Layer 6 of a small transformer language model trained on English Wikipedia (10 layers, counted from 0, width 128). Numbers have three digits each and are written without spaces.
A neuron adds its activation times its output weights to the MLP's output. To switch it off is to set its activation to zero at one token and run the rest of the model.

Output weights of the MLP neurons that the questions are about. A number n stands for (n - 500) times 0.00047.
n8: 620406443330434662640497357601527365547572388571522510396534359554415367322533638438384594496380609405590693318308572691564641440503667660349644380456651714579663549650700773531595622526705383555618550375476500688341573471396670347500446503533465470621442401258475504472461451474552629590721507443335570348355633452609584476403418532356623410440373421602398319345403342414511549392352
n14: 445557517607534513266414360400410225242562597431654382521410652682442739503405531411410575617466373283614518527555393449462632603370438573231522486468331601459518648345503354789318572601679213628436437379594644359603647586478440332398379463696374510462412534526197609457480436527612637485448521755604489443463525517292671421559532431655164614475582496578475460561529607485556493525285
n17: 649735481554776581613304381592567508331231704410699485496317713516583508578549322259446314592670758557485596543504554602492485326426587797426469485420452446296508525478555524526367334464547332304465444679481407713191427629656599635518324212445516548586394526695318343473260565584645742400521403586455570600461470429333457593440462539535474666285518740449324417588554683616524776457614
n19: 460532626617482513736431628393413446514350496440474407462533560457605385730562541394622268635441632355438743413504428663635537437629489638451507493541439541439503380503497699462710617464588520510602362356329438371393362577457581459595642407806688539497392454579520475600389497284411537554487547335697434562234439580205329313315537384361612476402424500686612468477686593704554573400447
n31: 536462403433376506603535552483825448651680545576515513463604448371414452562439449654506517292435081388477530626584443446457297471497272382343497274444695380311421649360567447593562476557627389450431611588314482590532490310517278635423454491344344564467583622481519373365417456325304375493531620398657277517425424575420514737510460390588490645514438448427555381385325607545436422706455
n45: 431590696429342370550387371541497580619282433558515340610534452581485482541504274468500575438462602409461585527337599260434624531681723602612633507479529615337723373698611429787533639573827562571462273419680474556618361642496504632436594297537299625645640510608740403482419563458550395452364397559555389518490373431374504589526430536658582123583621655416439487493667467470564687557711
n63: 580497542522683728547452403537524553447445519600523658529395392391585694455646749425523612645400460380539324314465460610429518521555463548401350600251510621504691660466534553388316467724349357604425537533658526482430507510653460380583325419544362387553589600151733458392674405492648528245451556518356645374810339523649313602638493864599531587621407567507452517414594439459294434525541
n69: 425453485591474632520452532601428363458568510392598379618491618607474624548663510556430566435614624439463584599398478370784518425668609612382585497620706666588647432412450447552459453588624361363461535624552492515437447532448507610437506587571368289394331324667590562547541468629574488432423376488845396491386358529420421475377355541560542481348408636538380401675678579484658380390526
n77: 503527226615417520500734689272538420402480496566469350371340424452775420458454570439590518371352672387582464483520507524581768448596456352661547401458471578466599476486520549540456309487353514446677548858486374404439313287563708334370510547497417599531500517566160677572694369399515461608523455567716096385396638430550449298778542500547597550413404541599398517582356386407337511417423
n95: 580456468436444479511331538632407425364606438585690786537335577528411355216585672351370413504628386575493351553482497566546503337449503582636466526520607688607464491629566444408412420588660468573641387753555464484290721596431474477637369544481369595377359487491519608607491216204327516289470455624587480407481444506369571493596451551416554533334534638456686612342413435379651615557364
n108: 456632554366424533721469568768465487404600728610429497480430757357457556475497623549351615429330697439646598405450630633414456500556581288547636471510366415320452537336615294471373457697557547461435500352471579681657444257388540671378527512503490397385551516476434445327525466415592397469458557634414464592506406497448493664493390600460585408404554493667679515233366439459683645661537
n114: 507558658471431553536375598625493504553301307659610558384556451417574563616504457327328394425688575575565609439524583321525683577528384608467364654561646559470586609531648546307456402555648338594676463204412471514628103642617841526742497531476518324652671698630615447347431503626324386398616472667440840464608471399547426642477525689438528609529393511586566483766536571576381412544437
n195: 233404490525685538481470514467514391463420573375383259650622402653468401480470583556380461416376677582444483510607510457527548540574507525372596562476472303544418569401583448461514736651532490559563547635507531171436711750660973602413577699440281383449572383448243449433457497660455651416602585356517401496418562630355425616341490486436847504550510504523347337377507461343607638430378
n240: 482566589622512358424542663534532360485540500564417438287479635416244515536386448566445437428433490525496522555484573336658500465726436443530355231214247273443590604385573643361582319631609664379576360392436454482614637633519442552265540555364559668500420535530405573607587528604687551634440813547511337717466438182522317415534522391638362467724737443416496510570504493730504333674278
n305: 618513500804555487694667540460551378380416388600264569535432254612432394540455740514529280439480209548500510572644438642251334594453586726535563607682416492500517487375629463488383483438482385451472557492385516627496325558381551542493580454556570457456432333321510453716497630576335599471382446500689454413516445623613511626389397422419353448673503688497634484745681325453493514115397
n318: 742471559512374472534618695384511620460420460339733865485354530364653535530295728412339643433408284504458458240353366493447436533530476250563340538394387321292519435500474520487296388341484459419303571426564642561529558554496414280786676622409593401324511489681411597407504504604496560644609478496339523323561645493606484434428299410379245600320291772712703450456623741540333508415417

Each question names a token from some text and the token that comes next. It shows the activations a of the neurons there, in the order above. A number n stands for (n - 500) times 0.031.

Then comes g, the gradient of the next token's log-probability with respect to the MLP's output, scaled to length 1. A neuron's effect is roughly proportional to its activation times (output weights . g). A number n stands for (n - 500) times 0.00083.

" and", then " al"
a: 500479640506480494493497487426519510501497449489
g: 454424509694429411537432413550431314668554348478412537579348565623528455566518373426383345254410585428484525499577508673482516411516417676347585454316568645574384639522744715555409352489442538484457468502510380471464503523525498458563643429440499298339410505552485486511555553317496616527555598448271384764527387470490602339438620535459532151528509459519396514268544590604231585417600
Which neuron, switched off, lowers the next token's probability most? n17

" as", then "s"
a: 496503525510480485495502505499507500508500511495
g: 444282542631278590443386441351514366582729551464669615621364479471527495541438423486474469446619530522385383672579633505585397579535444600383528595694306709401544424313359447695648536639581428546594599374634466595597574524548372446425398411309479396342463470337551483552539311311264483535534572373419548554474352617485331665458464580594507487314322325493612458473563617450485628562454
Which neuron, switched off, raises the next token's probability most? n31

"am", then " con"
a: 501509509497509499532500484511489498503482464454
g: 329522416439553334378523689549328497570343396382248514663446533527443422655383461491433536659558583637392660529520592434491551383468572360456423378158467520413526550497501413476464637522600572494434665499407520357499641574630663445566714608385505421377627597408455410366636389526524522569618241384439419652470430488426636492569756629468397611332445493270487598373635530632481449537547
Which neuron, switched off, lowers the next token's probability most? n305

" con", then "t"
a: 493499499460500501500515558623497493494276497484
g: 591620349408334645465729356577576564593450571432478585468548574312631621476617471565468389364577393412633714594535460587436632554496602694454570469408520391552611528496393653456360485478591634634539431651417616500533640729222526500621481402608538371522382470586507325430478635534399458411461330476408429659454520422518864720493484454612599444376514399563540482313568380514404458684575
Which neuron, switched off, lowers the next token's probability most? n240

"ell", then "."
a: 497499529489505518379500465496980497366502504500
g: 540533237503617583296826451464607679616512387609606322414604638454497564415652461238366505547635543623458702611521521424519549548451418435436603606706387413486515541258633379470569503569477676360554575307447391394398453524509542559644484538566427444516752520549497454502393522472594338391466369478624482582436547409633417561612354585465543398582445582574613647634536543685498508277417
Which neuron, switched off, lowers the next token's probability most? n63

"ar", then "l"
a: 501491485503493624507504496484497498499550501512
g: 354295566335522385338558552301501514682541710418470443392405678509586351559500558372396570318371499396451416383510626582467652610380375653544547519391699474459388552453575493723467422279376467492432518501554579574458442571323535634692357476732651330489537566683605677343598220583517605526513488325546444420500449606465515454480282388554662456474471533534580583551499497603419448395533
Which neuron, switched off, raises the next token's probability most? n240

"ard", then " ("
a: 500483509493473504496479501504503499510493473505
g: 751471333628468393549398487403499480607435422560446370550290454597474422696514452598441478566715510532423349620305432545313518574361684379574592611420489471621584385447519370391433478770463456441568541417378428408389463346356637579496570395536460448766498417371470603465329566484633471463328389457468458585635563343505440476388611455378398654617560324607386688442595695593524409446290
Which neuron, switched off, lowers the next token's probability most? n31

" v", then "id"
a: 511563364481499500493502513475490478506508502492
g: 569528549543362551632535644345485456680376483685539517384444702466559525521432527431483500414521539474552402594470599467475604697245428537600515654584522540580762427457604497566697462677745403558447427536576561649382516487407682315444789424481300604405615491567550599437433647570636416562529512576564539472673427657369379637724475333718412497467445472554515417433695342467600609482575
Which neuron, switched off, lowers the next token's probability most? n14

"s", then "um"
a: 492504445492510568509500504497499501481509514505
g: 577502533634496404487549524506539518705651483335577579561327287502540554452501619531381389474499561612304559543479371250534467667506668698302433467633645462526437698471568651424481619644558561499450338616671635422549569484431501585611584407511458593464563588443414562492578559543430669484344333507504593660547557522227336817625388567486567577487552502713598396349643438604614537660423
Which neuron, switched off, raises the next token's probability most? n195

"p", then "le"
a: 492482450530509500494484496498500502432506522499
g: 427607466350496515635619477641392530598554585556575684668449439300547268494415498488420564577391585587378543530381506482605433402727426672488216550581561332347396571677591320554488510491442425730433482505637487375512466404455393675406607604525406409569440467452556505476454648524276523532343405393254592390309473579266394667499382417554446530324425486443437473594393491296439371575523
Which neuron, switched off, lowers the next token's probability most? n14

" f", then "oc"
a: 496462502490501501507502506521502490499495405508
g: 478477360494491490405359505473453297323451667401606470546632558698537409604485472245475484527621420587460656600574668602543602395575471323479487605263594449567601365414440456428622565519575469461470500500530578640585425324697688460440573589672340477460432535544471673674363330543457354546417597552482551473488508339464700392628638771774567383586540627359469522598486629505532719556448
Which neuron, switched off, lowers the next token's probability most? n305

" on", then "e"
a: 475500497499462490491505498493496502402499517507
g: 522650489479327573383513424482490417664568312528636560624504450382496693599536489522506612584624425321369460626649616481542315457414339561522693681460613724566582425592480476498567623500488453482728377366644462521570500417656342433562501509387446530306317610384567461773536577563429485428549373360480426501425496460486625359326382395314335566605316278606560499627601566482620523630357
Which neuron, switched off, lowers the next token's probability most? n195

"F", then "3"
a: 492421506499512519507501499512501498518488490507
g: 541437377512551434357555539407588601488431392629533544702425375512758366314485504511662514297721558370475679495250379583461373437562595615556696524549478452512580505399255545302402396485478544507418566509487339355456327673477485558567555570485380520539304357477547623552394486425744427426413538536673524386714328577501411387395440429722487636540514458431740610569514450480475557535403
Which neuron, switched off, lowers the next token's probability most? n14

"t", then " the"
a: 572496493502506512491502515494503508501493505546
g: 578488585629595402494440504556599366336527636528626455349461448328408574455668423458625517417481380421469556387401434386394412548366343478440600365432704496485485538339711692546336584431735553557544538577550595594536442539464584329553358458485532376536413636505573557532416492731458339268511319549503300543498485695664635415559501490447459191510369606517476647580370227421658561544563
Which neuron, switched off, lowers the next token's probability most? n8

",", then " as"
a: 503500491500472501504498454502500495501512503496
g: 397548489789621411546603547663509453514334590685492576599432475497467173423529389478482468434355432521569484509665494421670428531706648482431595703561402413424466312706528599485398520472529483342616409626508504475556486456489369520704373608615797507573323316653520644481375357666533562418588487553311474457517632638589426691336415503441439518387545507621589390491476522434620382427543
Which neuron, switched off, lowers the next token's probability most? n31

"al", then "-"
a: 500501500497503502494504502534504510495501499450
g: 613411511391665507558494495633475650388419736350467499432522548329489431733481604387494458396583602670497514507593708653474448530388534401359650544401554422557312638691483466461632447572447325406497285394409532375560438498485519518563427214319350515699306461528436487577420644591466428473536416621491504502510558541468484473440597471662673197554705488582506236486505516647680505470523
Which neuron, switched off, raises the next token's probability most? n95

" ", then "2"
a: 491353499500490500489503491486501510535499496498
g: 581651648408355423430686509533406464384537398541449467627217592671481547535492489467554552507482364454288298688299466481225574375319583458544458521509639397285562504498491393548705583658691561486352645472438355506642362513584609336508532410520625339387346464574531659471543427463620405337297453477447561641536527443322386434484526491430537648458634452577342509420503418588619381380485
Which neuron, switched off, raises the next token's probability most? n14

"p", then "h"
a: 493502539503661497483507529518518503498513493495
g: 398381488748538325584456669469344537347493415462399564410310522497450360434607618606448691610478483625456436584550486498536622562519626429279381372456537628327472543602524320516358457399490488445285512292298512325460575313655608712459507589527526388197479434490420482511434510332470550579528408407517514370445552422633554645553585416527409485543721383523562450362341483308464308617582
Which neuron, switched off, lowers the next token's probability most? n31

" k", then "H"
a: 517509499500491488505592500512564511503493527504
g: 360451577357419438429377694566551455496271296353407348540374495462549609545530310557537542556445545559654597452628452710487408612454297584647469434259539668364522491508599338570389467593512537580584462445359405299476588311485578614435453225572418298574476520539477429371347514560533532332655384472515531551574430480607521341342486550437310364389401659498273686590492370550549570438508
Which neuron, switched off, raises the next token's probability most? n45

"in", then " M"
a: 498489518489485481485405502494532502476509498476
g: 667653537329434515606384519538666488532348521599331289479459366447553425460502638417369522498657667534420568387237499546566493657567326495511394471363348312574562518441496392302318533632389385415411708583602548518527630538566584453526371525612337572675465407411428223483483561377329430619560417564346483653648637471508424354592433553413524434623506599324409576387413456590451669639442
Which neuron, switched off, lowers the next token's probability most? n69

"s", then ","
a: 500502488499491501476517465413505524513509484500
g: 611431470602385482603478342604645593382376380572508628514555735592450554554546466528312607438663532544484392408401527498429616495574507454514583640414478583414504467542361481586701260496402566415521501475465549640508372469609325456613590630428414452437428579366567415468520459194575399450538576555576695408565666614379396586596699507307424329529765374596555498758341772558520628415473
Which neuron, switched off, raises the next token's probability most? n95

" to", then " B"
a: 610500498524477492495504512514503489497500499492
g: 843586488450469565563273432534476541510400635688544499597575460480628596513457680422546514350651621428582625396446484477638541397224569531402446252382461469417531724375374376676388556492530400634453540423390437457387534350647595418453488326505180586671584433518437558532661546510497488571414529487431569616479520347551547404475523473642560630556460505369500447516442591645519848490471
Which neuron, switched off, lowers the next token's probability most? n8

" and", then " s"
a: 504452544497470515499500500529511494495502487500
g: 541590654599736543491312469364416459580308490406523562385590697328494591334554622555287546580631508543436412603525571471335450440576608444387505563503404558449584386324499450497614405547568578592279486526468533471340383504415653497545495522528430477346406420665578548318423512665400439604389332582379491581486614289486403499367544561612375422602594569475535616602314876486585594600737
Which neuron, switched off, lowers the next token's probability most? n17

" ch", then "ip"
a: 503518508489505506508441556499499486508501488500
g: 338627427615554537339572468381547599594529439482555520400338507618588509555527359535672335586473381400482455260634648498549478622662428547603396586346503518538769393328481296440550456384609506408463545459495577721492481527586489348340670215539514566587382471518455562371436458579678471508575582476665597471612645501619423298567477543235619548519679512505359385533379616345372499550307
Which neuron, switched off, lowers the next token's probability most? n77

"e", then "g"
a: 493497502501498621499501485496500500494497502502
g: 342425527685505377637464537423378419537592580511465608566419464579576518511722396446671471348426502543517614462421576402442686612489676669512500512471432678298713452557366281567584613574469563488380348486498576465527472587532589624287454560352550557471565519712580385601389669658560592370517428430607346465388452382471747558258532381642391666680635666532385394639534525596354455429508
Which neuron, switched off, lowers the next token's probability most? n45

"ar", then "ol"
a: 500508498514494496496511511591500485508484486508
g: 399581775305348342448616291458378326552510192528561484506561567540483591439529552478676474519564550486543418432696462536628748378623363421762489434412536528566543482608749528438475669344416521444593555624468580510558564631477378528377385324486523433386385492702545489613500447349414320417333376370501500526453397691639424317511450574439593424381374617463488465567495569490638532424598
Which neuron, switched off, lowers the next token's probability most? n95

"ou", then "ld"
a: 513484507494500503513519499503492490485527527499
g: 451449447602776509491512670397531485572188819343358626572504404700374470384335607433473465468391525417479523570508477385491575483591537592534461569367548552576535465543544465495507443426437558448470575418578549460390374393612583484613664350456325484247516311686496448566491475660511775353396293422508502534366419511360591470340673432670405511369528674656463466488627495492317572495402
Which neuron, switched off, lowers the next token's probability most? n305

"qu", then "art"
a: 515487460502500507496346522621499475504511520503
g: 569426349513647474397612462365614491488400400308557438388395470544674367397710514624615733375465472499532450529437361403419503526501582601741546307440353529479582352537625634345415316344579478470429701346342468572618603701475466558567463515608346442549462556446530454513627502467587571578414408613313446437475381477519455392401452322389587334417380751427376589530732717480508526342559
Which neuron, switched off, raises the next token's probability most? n69

"/", then "1"
a: 489504500462497495494499495495501528494498480520
g: 504475272329519528550613496351609631405425373554252652546608506683602550544632507277503321566550529717451576527442628370500443733628438546356464462491383508521331473468384715535431387329559607538431526620274552404567444583398487443342567666480454567424667569380576502536451638508480433445446410597636572470515400644482274377618281708613444615490635366600575554579646529440388457515588
Which neuron, switched off, raises the next token's probability most? n305

"ing", then " it"
a: 507519659494505500494507508495502500501502506512
g: 562572428377385569447547577596531592537488369564485448461375414553365501606599306404373416472482369611724549289397373405520584527520464409359517492425492471455632444312605482416363665398537595528479528551290567291457326474764373270468562484478580423645433462492503538493465594731657321392584358362578386522502486345823493587653413594301483511415537598650467673630387345442515508535546
Which neuron, switched off, raises the next token's probability most? n17

"et", then "z"
a: 500507516495492495516605501500533509501478501529
g: 596544613566487461407362573539616467637452433583448225534472460531442524442495420385415447377531549546470428373369471384704456441590456298459537591593664459490665548625469325563435470547449587402387266457540488505489266237477571426390338622295513722619670458380533410411604527551378371479439389556526527493535656497360341424652617648457162734341509629461630490625484517540450587559523
Which neuron, switched off, lowers the next token's probability most? n69

"S", then "G"
a: 506501510508505500502499493500520508500483512501
g: 465519372525431680499462546688579679466626778393531488587295424610578490445520417386548421565309641496533560294531581649434509263583329513579251502490419459494686460437730414582548622460546523350613445498456630499556450425612479598380700588595497530374315432376474470483536341454392327366472532654695486524564440399447511514631341545684363452586365686576450544620422522526718536497634
Which neuron, switched off, lowers the next token's probability most? n108

"and", then "ab"
a: 501511487487506478513515509502498495484488506505
g: 460441464524511461495413530451493548705706394463511516519445387397567400621469578434396340668441427568511510324516445578356370473688354465463420515508418541245572330542346831331514509572623376561558487516488372633438709506548594424542336458305709302562577629517487520580420736608451439449464504522563605397489534355651586458708516670331605746490601409566333581553557509557465390648425
Which neuron, switched off, raises the next token's probability most? n69

"al", then "d"
a: 489496496505493503499514498502503501483510477448
g: 414530425539635382778415478383443560460476481560480388586531299549650528377700446450528335432392539621352586644523194387519275520543645583552514374570539619448601459202546505512421292597626673659472548390375412553597448402530486459291553467580630409551581526546608623479472519310665538358590637451467650361508495762527459499617395488562549555526562569485428628439522277559612638468456
Which neuron, switched off, lowers the next token's probability most? n318

" H", then "ist"
a: 493508500495494503496500498501465500512486495501
g: 513624434385455275596480611451401339365417618582453572483546649518353526644415479490362582507747511510580745390511661412436707571628594414452609663413335483594333386583524427538424556459646543529677514401571517692623538511657385537472556594408405489333346506624586473404388474332701286528374606562423375591578559626464695530390547449474671367580328557655453408508305482469502662505584
Which neuron, switched off, raises the next token's probability most? n108

"ess", then "ary"
a: 492495520591484497482497549494493519515495517500
g: 645451412553536542528391435547478307526406436391363362512508663413665318493524630290734351379524525547614439471579454578576633481386495469575556474528558642620529777564380608529433494401508455419704545489374314377635530464224381630533421442717476502637383607455580632339496555476530589478681219478324636495466480458476558504406609507597520532495561422476424479668769615555293588482431
Which neuron, switched off, lowers the next token's probability most? n19

"ct", then "ure"
a: 483501526452439508532520517500500496501501442502
g: 609542313461466782569837394482476401511650746440457527522431576450475436325491492320516553620457403378582535589395423581471428703483426397387413428708655409611523553510682288509490463528464338572524541567386601534353406310544519440476218622468578543642533435293481597437452580539372382629503335575421362486523461280678487555458516540539585504378690472504430549652580423575401570405421
Which neuron, switched off, lowers the next token's probability most? n19

"d", then "uc"
a: 484501478560499495500500501498478512498509494506
g: 534671359534628653661629550365517508471587634564517524386463420464585445593487302515482497380472429481554633473371433607634586515529540724433629323295490663340506524723488576573492659416450525562631356555396430626482562359455682185392415662536454635462378606400543557524422157553297537539547466465536323466471531532394466419508463361426636466450742430568486479316614668638515514531470
Which neuron, switched off, lowers the next token's probability most? n19

" and", then " a"
a: 428467546512479496491500502461513509502492522500
g: 433394430518560401384609508649700647302504493416575485405539433547408369533344583285431560410649609489369493578401719435524505419589447759502596549418504574420589580611511536603406477462322438566510636478519775642430637311386520511637514567483652462427374542392488380393413634438477532284512412522605426226426551644506467618713754491615548472600554362336419357432615507427441417354594
Which neuron, switched off, raises the next token's probability most? n8

" le", then "ct"
a: 486503502494486503501497449497501490505505508505
g: 675448372642421542670396459628379379372368552657183396348486524573485463447428576612402614718629492552447623551399437698378402533439483435369730613425480523448653681540569602488503492493664372455464552428569340538512392359393440552438449322517525616745547718394413596322325456355440520588574491456343462479371634509442442534553491389401485657394591556708535292548623507489483609474569
Which neuron, switched off, raises the next token's probability most? n8